Layer 7 of a small transformer language model trained on English Wikipedia (12 layers, counted from 0, width 128). Numbers have three digits each and are written without spaces.
Take only the direct path to the model's output, skipping the later layers: a vector added to the residual stream pushes a token's score in proportion to its dot product with that token's output vector.

Output vectors of the tokens that the questions are about. A number n stands for (n - 500) times 0.0036.
" \"": 560414489369588547620406577440676619558701411427442408288543483660278443584470511344530346506704437626456485547461276523726646691589398633576712552327496455594418515414372425535370514555461536430437456368629530521432626582434533579647413331538515647341539200493553346406531419381379535640393443527566718854516484536744520553341438537574488459333493554442488490483641274528598373216525
"ity": 513483487445319525415469482330388778615565360701569530561530492401483458684443486647330463434569310504265578534410258352381508417559676526436525713560740518404453351659715487559559132628488524559616589504607217311712471805357816545638496567564428558528407414492767547238657564530407487637658462414666188605563246414448492523400516539435390625643544500151297377309576580568765651518481
"ow": 372569567250684464481431388586484787294592410593482482534622415552685430449409763697517651444436380359568491481511653551488457675404332357710474312554680622477527420420409466384444547442523317472468415494496574552575446226473477677503587493386458336630435548469747389699469616319491585641587590599480472374364425478509507342709609306741509421465489596507615435468382344529427609731500
"age": 283418557551593281410605509356568729308588331458714513405526549360441595725543617544407556574389146529511361421496586314345391531352596612446475566253639558597480310538583749510485282485312412513768496341664580616631503545584663625309353373508482672675535481553474751674489625556085689526530607550433637168429643509585634221414429579492371680591680317351526647479464720560389391393345
" b": 629452595570422507655592545463412525521422215505462511617516462483408566592549417427347389454552424574480526590598303580626512610578312795527519461540431451414537459448454427455463497439447480497528570482367475441442498467633431577514567482603498476434406797505556415488518423372424445609292339458510523517437462660626505418509558494538628561608335417633422435629438403495526476448498
"op": 548489435348594388558251445663581765483590335586575669345490444574445588414587447481544496542559394486421567494456631396712460653290578441515516457582427531503398289726332671533519380582513456351630405761552300440612461437476623571535437606114422264562476471559562243516386698474510475496696569465503703399422350444343371458475676441566417403608757408635478403482483522537572474267409
"ust": 476620360383504602491395491613258615353210219599345586559511305562622613677573434793515598473386458551635633683541383379608444625326408393507488547297453361567492661361389491683496337535801496861424742389550804480575543359374671424374422541630465616542384495387732700460472522612274314578434548587485433647576645608514300410638689533519452552620580489619628440648485618574511529891388
"and": 578377768585546564488425440375487797427542397646659766529477440372625747395487512557352608595394400447485395620571557351314541582323476482441495468504372450648606456523439606563345228583724459625503394296534643489558325645479586546474363489651513507635463496475670566598318504612614668496698540678655567426551581150390397395625551526440361496365565404468552726435451463530685489204425
" St": 608612438623578481554500611457508599374582538403523466398458511477449632382514551689472451645595447346512476395448375469406547437436515606591533432526336553492569629515431282595525369326398439590404565625534406569445464546548519535467482398669326550428536606273492509548549731563552587606262451588606438573471469468433489455369389434394457482533435678489547617642416395517393436583578
" m": 557424575565397551557493590344455504580281211418417567562500551519366466650468459508382418487648485588426450659600308594513458589566448702429574389508446440360525419418442428351500514461386445401464490436388444597557524420565430646612444642579486557467520567536488275536467520404438569655453338520503565487540404519542373481382600534459516727550458522531500544645536428478498373531407
"igh": 500485481575440509414510540596454698343591275410720563409710496595603480594475518439594572573394728275546488526675592654292483518516449403688478534609687440651428544536569441551561519478711490831316656444418695514743497724569672641402604463490619333383425605598467414464605748609526412526509606421359423482332766598358455477766455534732317488530397510389400439485633305567536500338441
"'": 310352389488618782324476688417524527554658319359459420447491465484427655560466373534674500489542475542657595415416564595677378566546300696697510353402718389579488509521480269320517425555386400487325558627487654397556543558444447574427436510568455445413292459789630422462440489622427546608636395636612546408463533286631602562523472504417458444473466560413535448579418503493434633615598
")": 516633496492453452474613535697435462533584429614471561565715559612557661535636161756500291601552466314483675569517505590351485535632526633565560522538379608601450605368544491396525697504413431504522174563599384337593367461588592772652481353377528764875286431430518655485486393537651597620586401649569617465614746583235758406412644822402421513303441537321375493432321696533419634376464
" C": 620438422552525584635608569426547543500503482450344537506463485513396574351486526607604407542565408593473534519425497491502564480477483663519504386429351479592530392392336486517558426505397385569367549554427255554465444446470485505394515569517387517430493518393547375415498775573500569559304351552722549482446483544528480533344460386273401444514456462503486627594472394489565355364621
" p": 574430609604424514631487575379556578522418233433508569491577664593349507594514511647410422568594418553473488558519326606564422575433479624518568455629526279535615488446476438379604421400431477429551659458422401414495502463565433671629375610556537556417523509408537460566559554480517473631349277394449512699426344635517518502410518538426495701458392498610452538630450415483475365437551
" se": 555500389428320422589542602352532679541611349403473572505503450424299448589528418520488411449479394384484462552694287571427554612568660756554628399420490503544233573480513569492534587517539320383616459320355405371580662550634436662448361519592517452460536629630289609535562475229434336605189409497664588491581562682520322691401669470602451493387500491579452455615417552533477520524436
"ard": 570429710543441607126403627295465626634263200654516855599510381622500709537573528324581547558605522364684294466386458560581686696293371354444483470516451590482547363423534546395520488325543668434348481563717563360702503470759631638362479562486358493380446337559441491645540420401246423516559619809398290400478607532554435483601587495403539467594625563485326667393648399555598632508607
" by": 387396646532343401565453619363527656327556246362447617585488562511196644542468320654625463455475580474648489440528378489511547508476357692634580410678421555276510553325604296511455598479336734623512356302829587341461526533378423521391609347539579645497544372578585557415456574354446622670436488467513447604322553619500443503350513698373540583649567568500440394624458456527635409486397
"um": 396572767536680387590526531417490706481533358458452597429644497534607427510424468570509570668352403638509617676511581211278257487463538487526474472856583692520527509289483603503341394518487614376560596612471591389629737527279587601453542546399494382620589415670535635497383609547660546554592574550287590578543672584547444747512510488548455508525777417340400611532490472514398639452462
"ak": 400550611530602423297412531506610643510555387529602358628503759669372599470282413639504562497538467297583479400457369364459526570577359433582386544420455303549407619698410561442301555521674616426462514397554584369484403623730643358657484578516373467573415520652415444481353620428525690543641650504404420696622526475714460544728500508483572218630382481573550562552270528550557333344238
" an": 534357490477398378613494480462312685467611272293509500446438573502326516573422652431455447467669543420429410727621317591581545613583346588434545383456555445520531500401629399540414525540381377442636453516562442423513456270563443535627369583522474585382537417427418565361513613469554360702336448582494660547443536509591491535331537408561559672393335326399476578434459378531549422750505
";": 354642463518395354703563641477523517706601483506777588601674572602270596549547336617480486626611634538554574448510570514581521512503350594554528563543623583619694629410494490550620670463446661380335525577596374528497517319555442483575444584480561344549557290438561721506452415540471616536458644695506534447295405391560524278375587594522437517288426520566400375410454604520608626514549
"01": 314523686593419370376461602538329447627517556559396598362443400547523366315483426473548532513503442472559705394526372507589341440577633423534876530613558545524488550655408472511429463449611314656491678445477463532552374337628494561313367506396406395497719430466471555312486493334511558675523550360707358658409461533634506662438485410488347455587578608652449524519348578592599560480662
"\\": 672529596471576453403366497545438564520690471443438532287544448638598386485573603650550500495594530479374532590590538385521342699464408726419676572649527435529343467437726321526547367563500643459393540319342524546363414491399592573539313690449343541289302414494466372573588390629606487635459574449467660512394433484658686508550453625479516530460402386512606604456476646621625464447500
"gh": 307579270663371493478345723500270362500678380445445409559669606477553335376664500353850397565452412472568559355475627487510791727346702546831422449420452405406496557448520526523320471699977435504434646598621488604446574567700462599478459582431500534342594626480551468624376478738634646679644552579488486371591571659518431507722359467700562539760466330576669466605726651648474559243606
"^": 430619497466427511178506609386461509594597376563335416465523561492617350500457598527390555663521656587456478494486476562273451549506536609519759607265567551476466535383549596492641713410590343520223706708466440679579485526456606551663518643423565549603500439433521347447454547490603517653239388529384640765537415575377543548545466558542449542607611485555412494391201537561668548381503
" h": 492392483482492430621598645402384485540590177414525533485478558555462561647405562545450473367562469590457528618586155584461497628481430715478524419461656486527513401505244317435409472512447423446566537535403482521538490492533431536609470530626444545533337813466473421405550545295440386663468355559495507513566433478550467476460459582409649526422449488574471450586529407495426391551451
"ost": 214357587313565462395511426612517782662693298545696523463573591555344582522727639461449712591600529526389372342527341625611458655400471500467489621321392412649294346479463654500216570526521411811510537477581579396738333529514675575483611679473549553379546405551714572463497525364446421458638682496589338576433535442393429358513546372434417444741394359522573503406370435569862352456541
"|---|---": 329657595430523579294431612390634500565492537482578496633409412583417447553500358680427730477636723485342557651436230548513697583431436614437755627326387616268582544532582521490552447576537396706550374432560282400483686381623827528707626452323409394705416369318451518514503599553567429649347407436682389568485456654618223581773518546576440744383644597821434275324670524660600541728401

Output weights of attention head 0. The head adds the sum of these rows, row i times number i of z. A number n stands for (n - 500) times 0.0015.
o0: 690504347332346728555520500558507400544602556661467674599462569564579523482576476335390636620432754561406713430534514605571389326541540488507552590456503411595528360512386597416291622526401432600549369526591446716405303366479705552441483458647591292556477453537545392401487478510485491619539613434246406538686397475593343531555213469505573432652604309477756457455442498589571571450423
o1: 506629644565484696556508634768536631640628505346400514651523352494387601536483489439425436757371712578590510465618394495539603502493448336428588625546550381348539868588401654340248449496273506489551503419590603501303477341398551472482444511541460581618473602592467530309593599550544506505423374479376451411607449580445586474464499469445573287721623480498548358270635505482364676397458
o2: 617525426496448555574327301681656380461469609312672441565386551541579503496446554597834463578535455486559562537622616458604584374667523619512499621514433477339350094441572544453595522463636506491405500346609373578444239581440491475404704411243457354397717547472441550493586431543421514376629551509407361638572337482564400462650482469641611474528484350411629623527480606425446408680504
o3: 461488621384475221425469576535386541633530665439460434479595463310494437446447526547433536212449441340620533355503351473480408576592416341309496533493550296551417865648688669602394549503451615409486742370569543424676655512314567412574334484442545422632690617633438335330582557625741439522465465455400487611401525550478612392500590531468663620390571406518354624674616501472448675496254
o4: 603421616388409459305698398499332631447502490703484706527439409455391366593790586541504490464630352657372765294726466484561619489446443606458617447498621700588529673435467485590435634428447574426802551474385423366455661466512575611760497616667508636561583552565577437610417450512365409458491581653549714699611404403456589611598492491481362595543538637633366463467456407546517358287478
o5: 450582505589529577641634673539742549479682360436440263597734391547358628371357614503421582673340601481374309688267508378363482328479496483605533446367296481406582455668438664624491316515559365635340342631621578569614523532505440534498465482557559646436405353411505648418369620535582594549539307356578547365479664593484466434435501489494467395491538593503365303352623340507556693557508
o6: 450537427435420665669491522487599456481642738494554314408502405459419556558403415416649528417343486460566507446446318500402495398650458378510590508549337317563651464458480554528551481533510446322624607517756537357525617532360597610487646478691411418526560418455376543356447538683357585489510630494516435551421457538561435336377511604603418373111444368483339473537483556491724566526356
o7: 394489432508476661527618518548404581596512562606535534360597447526505622532603478411388493526359462440702607519418521498354382374452513493574508485512471409679541502517266362401448480489474500492388286595442558598389337440379496535342447521557491581362531496555346543281338595613424660534526394616525426500347506535537461512510553418427475402494527500463599398351644586495567542390632
o8: 424360630555485569538509436480555674509452263320495558645493615494272486640571394585529325823631478493440504732433553495646653592311595512533577446662492785177609406464523438542619287450499496651638350557343607557598597531666446370500568576365407689293419394347467606708475413486666448410413391489541590351494642384544573461418426436377329467597440518620635391604411557506326499510533
o9: 322615394475386660544614560498536583388543527504566413283503320603489456530602472542578379593516429524552514499342433552363561558343478489504561413561365516448686498416405472442462505484434628559529392461520533407337550589345458411507576442626310607291432418524352598359340561577360638418497460643781539393420573480478643594563560505551162498438587522438443536269507580508610610528612
o10: 501455509634443755584468467615323579618430526280609624570489403641475655658650432381420347747471441622620445625595382573495703646483683392514560469546579639410576657429289369407435433415284281525744432408411726332410577486495474434394309727445337532428368490458453637556492500482354449606395685521419635594634418543486465432443646416538502335534514471503633496416531615591456380300626
o11: 384480380614632369491791562280403522477633473726516651326617493697594567446584549527483376386674401499444346591456429502443581659480439573316417391489367370495729390584420475636515569537637499529452512463499584445486664572381269421687482496822506704432323329508499450699369665555531437507607481520499572492446642706545570522523453564446239783448536623491307378687511457604668660534473
o12: 469414585525677639507455418213538408374455653545585614582301607561452531521240582596516299266771416585605522445432534494632458472488527398645477520576258417492464192146500329523723561521660458448534545529447501395464405585461402493444515453444518330482602722491324455783428602496559604406411490573614304458396530503532482226519518610468568830268357588382443421617387559437477385433675
o13: 432434325578387247537517727646379668579534569667605554623548331388639529497502563363513251505637398475450455653570344575651544500732470437429402440514501347465667408583424423545379519440379398391550433542695444586333509469615433574592769551742448697429374428618710552666516353512381459568532564331516573487550408516566433392402181468541278354477739544726427456587462634560555638505396
o14: 425528395451553414335614494290311500387460551546442711316527532452618434438685378538351387323390323405430645486440534596610529693337458493297346490545520363493596587452507276495548552478448601351519452426491519582211555509489366327604504502656269613439408437508554437453467579536372499653431466633548512451271398487397553570517427621367342677437520581522528526524481666424598657452468
o15: 435608556532529640433466501442582437384451412525492760401394521668652477478398333445482484486609828545577577266425529512472414670180658448300401450751548525602351634467489615456353621586399499571582489433359639523499372396397522341306282568355704213505353613646377420534578614451570527379494699393335337377607525520517534513493545376659492655833378334455563620385562607437406494479471
o16: 471579439509375437598349566534650452421440494420472420377619358482514478540530449480565712433307673581521599566323441557537237405491495332663482394410506671612403754589630556636440483443258372362638583518462538395673804676586621478532542431249503430470367398433544450332602434357625439442318569613502463521568641439594572587367561469427440484420368448453510698444494288375640439468244
o17: 486407477402522543458651478322519514445473426460397550581682551388387369614236433462336547458427207421463530519295639510516371531321562426419511474703539345422493555265451323560596388470531390467620552500568541578492574594620492387608417626629495560524454647431363506618480623557400478560345407597500417521291361371442350289279476583412454589421305443400512310418466587436539690405299
o18: 511589398429403621561450425575827165413478466238389444537411583688609567474360390442495490627626668614494194425569631419598694529454465524482581528633534521409580516429421699471321579499530489566568497353607544384380255561385509338600446546517804328698318450403518431340645636541458403435509476495330603496665286637323396503514566592568710587732433334388581497225499513447462445532506
o19: 429500617492433653501347470352579560494372480580431518426261638506483525548735463535640627307520740550506725272416409582588447459487550632573548560495368751619523421521568543561519396604493622608636476544405439383629529429514623543382384409298434291466586442512567480589421468563564515419580572510576600415536680415509615542509581425507559382615560430578423764606449416512544355558571
o20: 504462609495453401511545426426585510415542422657546529358632559346323481576674465639594513629455378424381583564645532430393533494671505707405645447335561601388520253667586620583537481396474355521528450419484351632654791487571597623409533686612578637392478327307510546546337308505691406476582659296456678628530749226593506599451281547595383332525419425688453481554548553475402518446565
o21: 350638481538538474289577716579478589407438510438780731257404461464507421561357576478498407480513303364547592307403569569537516534454314474409462445625686618590470601317466429418374616351599512304473430437479403546344443361601671602609518609487507490469342568649344427772437470459579457339460392353423388379509366400494663466343400505761441526500531453494621413522486582446606356226501
o22: 415430489568497521510619476389486328375515554347583481375543628641531690473487406577491400542472286481575300621614491476401786612702489641409449512340361401363505208498295358512540480365628243433417402352421521397533552520335404468445383731584469487440292369322332509487260526536552409661573528373360811743556592497446425425467604599651563557318366456502429370562529642542353510300695
o23: 470548335480560468506497519309449344424441619481347331323628547477550489356654425558490439342390309522475542593379505489519539521513368464547362465394455394544642542540444312561574523455379549221509493617617452481217544653499328382662742425595380608546439326421548467287530487439346477506371342699618629437380453536427462592503442670353352550288498655405350460307405517358579521487512
o24: 443530318652521506635491528380623333564418467490428307414656510497720456417402543330461495277333525460530267610343589464575380528616531544491425469740393349597707306550351488617565377623563538462330483653727581566527585689560289289579613424409696575507512518549446519449488554497495462358582367530481412264372586663467496360433483531291480422564572387323389385417492397510551688738473
o25: 555516719522660500548369580506489603542499438567305406740370377512459531554338640447435561485626683641496451439535441450483445407474517413819512523410528582651406658513497538432494399637543427718472605659399444360678590436620448699438414368409496448552587681592653527724561469347517534522464467481640520469617614611474486464464666423498622393515473731591426407559548236545388298456629
o26: 398430511420454634463644481370485628404510374600557700517489456554419461600329513374378533551572499466440615529334596619522341465185607478663535361677462639575556528238311335504513450459598431492564277649229532494540431401612490502582506524526485543346457590461437509729340543543429628504463370600608410471409561445481518398342481402473313638544443690563659337377499480619480456324568
o27: 394417535362598556656491550598452496602572659401523394664607283536434666522610499525499457620477626601564354615564242550497526417464435280611432575410391468511614627506607413319567469549258353540536713596635611360565559475426532634556548398703429637414333390440534540383491526407288561568386620471649589642546539653515431452575690523475441493131569578503471367742393437547633499509532
o28: 220739547628548649500575679442628450311531612400704454108473408484501635521319439505497411505544413442596335381358442418414648576415481498479571368543465511560706505386390591438322599534484423458492348359680478330356527480393652557481443699574541436495259487501382519536365547605542484284534411428498668414557578412536635461398468578833301534396527343419430530323553596539638477302647
o29: 420440416435427531599493572803307770625547485668730539701541351424519520579293659433487419587590490468571593545287594614548421434533572488792475486526595587450550383366388260422557455394485380517560470552372385515558308475615485574377493438425391565329556718636362681709527471446349616498493451440502433542617508470738471428369463337569510275495553365559619457599491604499431426315449
o30: 447497527673451340327525613677286724601410436512798486343610502534487525351642709395480468472442417320572480425348557421313372481557402635430429323493617638459467540491365408422432463440612533402386409434215545434503510417580487514436451616301315670347378535529527591691370597498499533486571471589522437472489455460523677613505502403582480445480690477586567652535677621518652406367440
o31: 507411327495401721411477491523423480477407455540487572574508474527500554366617697478408692399351500616519653538307656410598275328636517412871435469373461755576433529394340284521533414331332348288591493712392536432455323653633509549553421441165419556594549477426427495567492448356445483619437490628334466526503380510482464507435593569378604491491473633411621504424381332406587244247417
o32: 539415486430406572687471282576481430631452551272629202630637535535365591521632510532513617746332405521508313707506484427411519415625615518620537469191455669295484354518500533439710438462409326503517528472464586439792564596414508458469451640397409559457540333232371668385393423511432421646449537470492716795575540444531389478579780563492597540201402444521504564594518420610531413439529
o33: 506487558442499643569588527477464517681559564210545537600560575492612705257603419542482610611384741622626600669500589418527473456539425373459441504264431450409369666597540649548380525438279433411411492572442682476636357507284458427400483606308497416603381385417355461318551500416623464643470473492197447502523466677418432438645513600275652633472530511589535466452511435557490718447361
o34: 640435526604594379442438373430524237482498421660351423518433624567456549523559669376444591190465648491535416313449603391425343368688520557640526561520369557651492417609351509518627464531676411468363484523403506450579589473492434485439240428276719380566628560392633469485533682586616547467564459581517365587508577604501501485575583456359731560561434493420569530604669404492581355506430
o35: 498419503444611663561709397186519524334554527569407526411483563507480496455676359536530443375499336469340593613419458426408587608400598546393405462403266473516626304484468366573765392479481326554696522615532644507416739460467285408490439586689278513369469382315419666486320545573373583707448560474648614507253605519407420436510567618520241606337356705547343381487429490503574624572631
o36: 421470376546427648677325547631444596673395610700630351517500550465565728510639521464442441405438700338591522463288334538510391551751545411460329578307369411500582523666469441372582365553365481510422436577654561501495587386426524484257416451356233483360563499515504612530391457599526524678593666350606485445455590437617525366454489439575523196232630494555583678607537550531613519489584
o37: 566384627349499404582609422421508590483571462446640705604522505446361521577490510456538388530583450490385656580650307515527638441576308427341603473467377545403497553487575587517598635403567352426608550553378538556766891395465530524663537562697471437492483496408401494633375442526634434542498585329538462573554565451535490319468375547495406641344523509671462224574510526620473610404483
o38: 516496600428371505499414523591610677492397294461674550621481479470514451569408562524612528669662612514423547494402487581519584476545499646535546449472546692383439495494570652579480418466540422668585481524280480489768630466573562545401424592294444457423556554528474593726495330417670428454577563313412531461677590383589533457361448410642487329621514470622536521554447443545395401436512
o39: 565289523179476611622390324459625375479549653423482620460398574491622553426485283604609577303536659474461627363610372614614567569514569568327479677407391333573387410463655571590512640613583496589660607475640532486654439493317686576399470456624505171666606542516381431363517457578406570641533724397312450643415498487565360373560581591648616634405348306398484652761374574559533546527489
o40: 504662453504445533516408436435405373480500728612415270314413446416660489390686552483505623262414458504571439328606493445255372493658629523592549489371486313665500571629468465468458538518447538446465640426617417349513447621367491453420403506388438377551658599557527516225456497550399574590610621606527665704382516542427524637601769538661658510317494511468288731387564484371535446549586
o41: 603526643516513484508385368425673394396451392333342546521458469534430468356535386565418754523318592644460578568652480493487341361260554544697592430420455698610258717603627618627500512608505566528470345533412549612611411567565570548474550435253633416574626444574572476247600457426563661419405393656572385493494532618496521649602561477430604622694424588401523593374531276473449360617476
o42: 554465663452492742686535474230590575393583509421390383504548466339320484405511530429377642439358418540372578564437518466516421419587550540702587441469324375600516462476338530622574296497530429424593514523502478487561731496591445652497512518534386518666601631352483581439429553558504542635476422542586537584324593518376399466298418643444496404400422622568256409393565390574478601460491
o43: 548464474369469532567540356469537512474506503701338279643432477532590341767384565461593414422674450504501381395503398614329589598543592514481520640494379514412606401518560414316719446517573408737524694610484408355677636534415351378694446364671478411264696635487482637564317418476453563515547490458766761592554661499477518383493863419615494496347402600491413348409408426496342437559607
o44: 551572510610569605503503556342425490477520444277569701341373579577611601264670436522369651464531593635521523572574552465448512511424547526577502367508430429646405554561411613725347554531464579470558327361336610521470339527454444487467314612419530361768459475496444479334589610503581492585475422558273482489447382688367566633555298586452602658705488472555403517414629470503559602511470
o45: 474448550364417633505555551185505683502586464756455539620462619508564448379262447519186547330681563469459577371262580664473221510333761504455470454572439151592348598479526631657443451606667586679510428506440542534682329396451563507335274573606541355590560637661478430620421609578606617764546636410420431577235507494422396352350453528610672675502409551614385550559594444466433729411517
o46: 494644407615608664551415509396591326409475679621415294204440461505594517393545504530539505198355429442632590399315572404429348448480539442591413542479361408756525442444375407453586507573585564436336462602656462410281505584353488529431497380403394432403606493518390500306418545573442649401521439624624456492377562497542520495592619510581356493254396559310449654408579392393588461500613
o47: 295510391432391657549523560662465607502550578567609543404597347431495494574481549545423401650556349490603449541417520589383452615334648528564576498619546410434660459423470329375406512477397575665518406446590534554408332521463512488476443534639515685319477512545294635478401486567401614467447465466574550492416639363620580506457539445657331390488548394413572490475452741429459530463614
o48: 390385362484369473447583618423496493332430429506505507631616447404539454508341578408405511581507388572436398633345621481634421497640557448741427372478475587443472521393374348573499448295357175286636560628453495418521665647715374438643553575333524672556400578436520586701455320362563392607497576428349635626560499433534422420233561636473547526347343614532502379487354439453460340208357
o49: 516525559592452375413506534831525461439564550481589563543331369505549474562334549383585427565388544438456453351829374423401664434701531672409643496580525472529511398470331582414421523506696447625496393489643382481406429295524558722383431586556555461512530539623569639525436469615350585449670578243430541609741434466582396500492421368788516246617500265537712454528652616443438302590607
o50: 359596549640573403594488461477503531459480394607379288304494464640509585539547351482476263418612509318569245552347464458320553648423613547437427345622425363600636604691402503556557299496620621662369402383427548438457673511484337341370528455407439605295484581559518595414487616537570557459639463571815605469320653591376624586480599326579353473526512617542381523328765534526447596592711
o51: 534472436479428496321616483428401607381544513421704824309402445519523344493600415599538502476514219500373645485649471612472676674331554608268561400569575563503462539392573471635404670498571549446738452390522553456441564521447617595632459709767413509498426355589399508582492415526418449571438685485365595570396353373503531428533416625662288645486423469530413604582356621430590536466517
o52: 550415407619536377493643490453400412405588500433420501687443462682541422553221561296333358539568332532525154585648393535495522641491685368450564440663362382417570503313329340455574492425672272508470519547464595354454569518498162354637514496552528564488457679510460579694431590475494517606488557425577518654499521673434407266439744580546511690349365654414473295539531586591346383463615
o53: 566470644495587465471517544381589459367549465562317389543671345429306480470331558557402459476367304647514427569597517498559541334535375443679557528497378364537467515500452559628552480547549517292560396529673462540409492541554506767584552474782678620681589465524487474283564612533506574422268267640631531468442435530413486430403365611330496439566452628373311255378508477452464614410539
o54: 490547578522557513454435464593602411383471631857515644361436396463347579782754416592682356449595458541478630294692388406510745437633346464483603612449586605556590524604590438458549592483444542441746469348695531428288792451536648689409506619632482575479535429486579532519420518647428438298495751579574477471525466357576593595547366386591430285539498545601613545528436581430701354382647
o55: 410445527524443602617610598773315713615567506515659538442594286421420536603456562430458426589512478429637551553350478470363530494505565486647543470525543470551531494473246360431412491406382484548511405544391549514532544420452519575383402506529463619325420682554330680441478519581453599497510375483515478570554649424714516526503484372562320343490530334481496375474622666555443590269482
o56: 393561584590398626496428469701396586498423682528615489394390351426472647608770477591679376451505492503618643385615346507582659483640545543524538531486498592612628489525439460467480437427304501483686436397634447358450483441362594488373415590319368509401644567669448580412522403659416484409562584410486744656610522445598566474613534357665451256476667333560437638476531595511447388408623
o57: 466678706553580151366517641761612507439563495455488496462471201389473509587272711474631372424343377389570380461718370464420614380785253548518547468394586521604435588633518623498411470370657307520318552404692277475592730414513525727503463543348587509451621633684491485632469452491713483340606381199558584668679558520532514413439528357750501267542592504516413388455734436468466366440546
o58: 424532425242304528520759483512538392479610407622273428560667442628589559502555367472530497667415578513398524573598412472562857453547381667512459504440400497536659415758328587566453399406540467545533378585564492530457514455508392404554651415740616520542560344532528485280395434528402471495729423451389773631625485719469341582470466407477422397629711652640429148234475374602317635462543
o59: 501368344625421630608314315493484393589361448607492408369666543515456634658983423570540504466517468546636489614446492553421410636626601430518505576463533612362550609808510494484587353407224476413675515395470749449540816690492502294475349534377495616413513290226541555281485465460694349536412722628493569554386578389510665582521597445313468341487427526476523715415448526519581499442473
o60: 479476521547543598428602614498245638626645656668568624329524528551477635370455462383356547615382438480620543474513465507357379500477491562403420413406581414591447442399442418363456650535567512403466454614512572520471340400405573666374480590691363498495387409569396427584435479519404590555422582511409425485470407446550484468541433565547502530319487458459590514487522589478611500361504
o61: 629355385318360609608480421555559457548505539279450404871553409424499365565381497415453653712284511621392500663560472637753431409480641325636617578499592593362502509332572486515561436520294295466735652638695563508584515588609574536636595513539528479637533483469491513520605342454338461598325590457376441583573352502537294255455614647359530448361422463446589457656277383550521489516345
o62: 414383603298390313394693616217669519450672463983305597664682578429425498488311426531446479281526602412385627438466401536630390402586405521415380548342330319479466374738699613743536468470607346489500466494574480566677659379584543618371605462732543432500533501565607351719317521590674542603638690369426345671390566548506370364401308458492558578470458693717405314693489407526482783371360
o63: 561651531427676513636435488552593377519528496435437506455322482604638619411479509533650400475736704574521390480507609432436697530725425533539431525518404408521475244619517602440433517497600497578393628411474318493510441539418398539410537335448568260532471543436595453420605560401526528502694547394443514490603465741383484678561486534649637506656454444527311499350649590474433488541530

Each question shows a token from some text and the vector z that the head gathered there. A number n stands for (n - 500) times 0.0062.

" |": 440463472586432506526463450437476481586430476544609561565469400449469552560564480556479454421509548538623497474494419523510584507513529518546419507432549416593602454451434537443523438560514513
Which of these tokens does it push down most? "age"

"r": 541690458522418596465576631555572410446479567641578572592532470501494515548428575388559564434550428627401519531470565490444555556418592623451553553407564435429500445540577438666540421515583485
Which three tokens does it push up most, strongest first? "op", "um", " by"

"l": 600558625534615481406489408361430481463496441476323540665360399506505422431492522318394550517542487569565320286490483498509571494489586631363397506604411525598548297468406545695255503537560565
Pushed up most: "^"

"ich": 499451420536539447469485511483472556547602525590483500502572462494407481512542499541571533465424454510439457538457478485457434393477509591492517448440486539422450484477566435422468516504516445
Pushed up most: "ard"

"m": 447674428510501685500586723630590541456623443399466401414557608456532462522504560469637521518435493522419547632527582367478510620453515527502599481528657426492536532605678573613567416431548384
Which of these tokens does it push down most? "^"

"i": 444508581492494481533445554525542421536572477470629467555578399463471587613554503443521558504644480509518449558421526437553546558489525470571475634550530431571432421472588522533470412558436508
Which two tokens does it push up most, strongest first? "op", " C"

"ip": 534437587412364521593548531323639317571520326436490547578519504570646425549534547521557678518725667567563411606484603579479471557444544535471511688611357471530492438532545488505497504668493451
Pushed up most: "op"

"es": 511293516398433713542551552536434646508503488325655393162581725393636473365555599677422554619647665516666725721580538495452501555581324431616486565507475431476421532536472605496636510481785421
Which of these tokens does it push down most? "\\"

" the": 513380442495488498511452451486478588522531454669578491456546527531485401476551535500605581491433450375521512507476547589498516492507482605519538501536509579517463470551509567411425526479537531
Which of these tokens does it push down most? ")"

" ": 465487411616514495508523429548486600559382547591424554558517367521574472543512540546544476509423526505558535491532480604526435478617473615535490424467556506595471391534485518572386505482559517
Pushed up most: "igh"

"up": 323553311553552568427452672575518668520464633599491579599486397395430649618421542542454239361404378585463687334550379458395650519499599527427435408272630596572636459338400313674597373487568444
Pushed up most: " by"

"ill": 476444367526559333411461401333638484600580482628575410462506346601444488398737527635439580483646426581451398538530579546494529390483571616409402632397426555618470432429509592430473631569521602
Pushed up most: "ow"

" in": 450476413515668370385423518449559501457536506483490485584437411436421552462570509578394464519508545431486369386520458457498552385602425427354469551495461509651474478421412402536510440610400410
Pushed up most: " m"

"ing": 636521452526421536540542499451416501503559508595567597465537409421318472572505575560329546440542405565540479623486485585415498511469437721490500476402467390437480447442384333509536459588715457
Pushed up most: "ity"

" L": 426476553538429504508496532454476429645420457571568600543439410475487524542535538498463546438525532553569475414509460507461591531490541539525466532454524423597626412516450520439470458559500514
Which two tokens does it push up most, strongest first? " p", " m"

" S": 502550545511463487478521530537498452513545537588423567577446414592470450494430538442543588532458471475489416543487519492446428387492448548496561458536514528497495502540516527451432491482443462
Pushed up most: "gh"

"p": 387484436550543507452484573452440474546420494557605511360591558548462537513560534381470507561578430512568557527545577454475580607450549516530427533432540447410563524519525569477534454402598491
Which of these tokens does it push down most? "ust"

"===": 496462477457516552517494530552474487494458419581515520484493603545403389386552554468595488527414504392531554506508557431535515487545435557568527405555651501468457621508550626423469496393530531
Which of these tokens does it push down most? " h"

"k": 451486440655507405561504363433449470537446475504644416415560526593519546479582465466626449569490455443686415588481464486626531509505466459665409464545538387444579637486575718391553511390549495
Which of these tokens does it push down most? " m"

"e": 416203523575592304438457423393469416613367546449591639559529446495471560437488508503393542457668731511549439464431481653515512377498456528465503556297284617427504486395447355272582493695420343
Which of these tokens does it push down most? "gh"

"ak": 470451484604422509563438478440416505555477465542594503477522440438391478528565480567445468425421510520577505527533462565474580516489518579519415432436566447532543464440441514428496446555592508
Which two tokens does it push up most, strongest first? "|---|---", "igh"

"98": 518390503483493436514491424525465455432540573588561578529460584524586523470405497466582440491448529439418547454421465569579508523497483540532530585550501617516456451495462474489428532530527491
Which of these tokens does it push down most? "ard"

"o": 479441480586560328478450354388563473537600443616537471513577411567498399457638447572515577504548447448514352609404537563612427342571461576513497550570467556501394542472668646431486497485523501
Which two tokens does it push up most, strongest first? "ak", "01"

"ut": 404496435512435523384422543402442502757313616521406614574572532501748598441635473410550323393560509591609705509453441516508452606552566685624399546387470428538579497313384446421439461444669533
Which of these tokens does it push down most? "ost"

"ts": 447401390607658441472439539472364568390508626267501550371459654565407490371403486701375408602471583479480507431650449516412491477411413376351556449423314661379510621398397490414552489598602331
Pushed up most: "ity"

"ol": 475510564407413634503540462532441442558470404384500492500492466420529556479606506539431552483583596496534564576446482453562525594611483496589503497483566299526555439507444535536446482484523597
Pushed up most: " C"

" K": 378551596580422456592448455508522398523554460462626411533541375492443584568560389512542499523544486468544372597400464482591548504452510386615460519581547421525509540472579594407511459500364526
Pushed up most: "ak"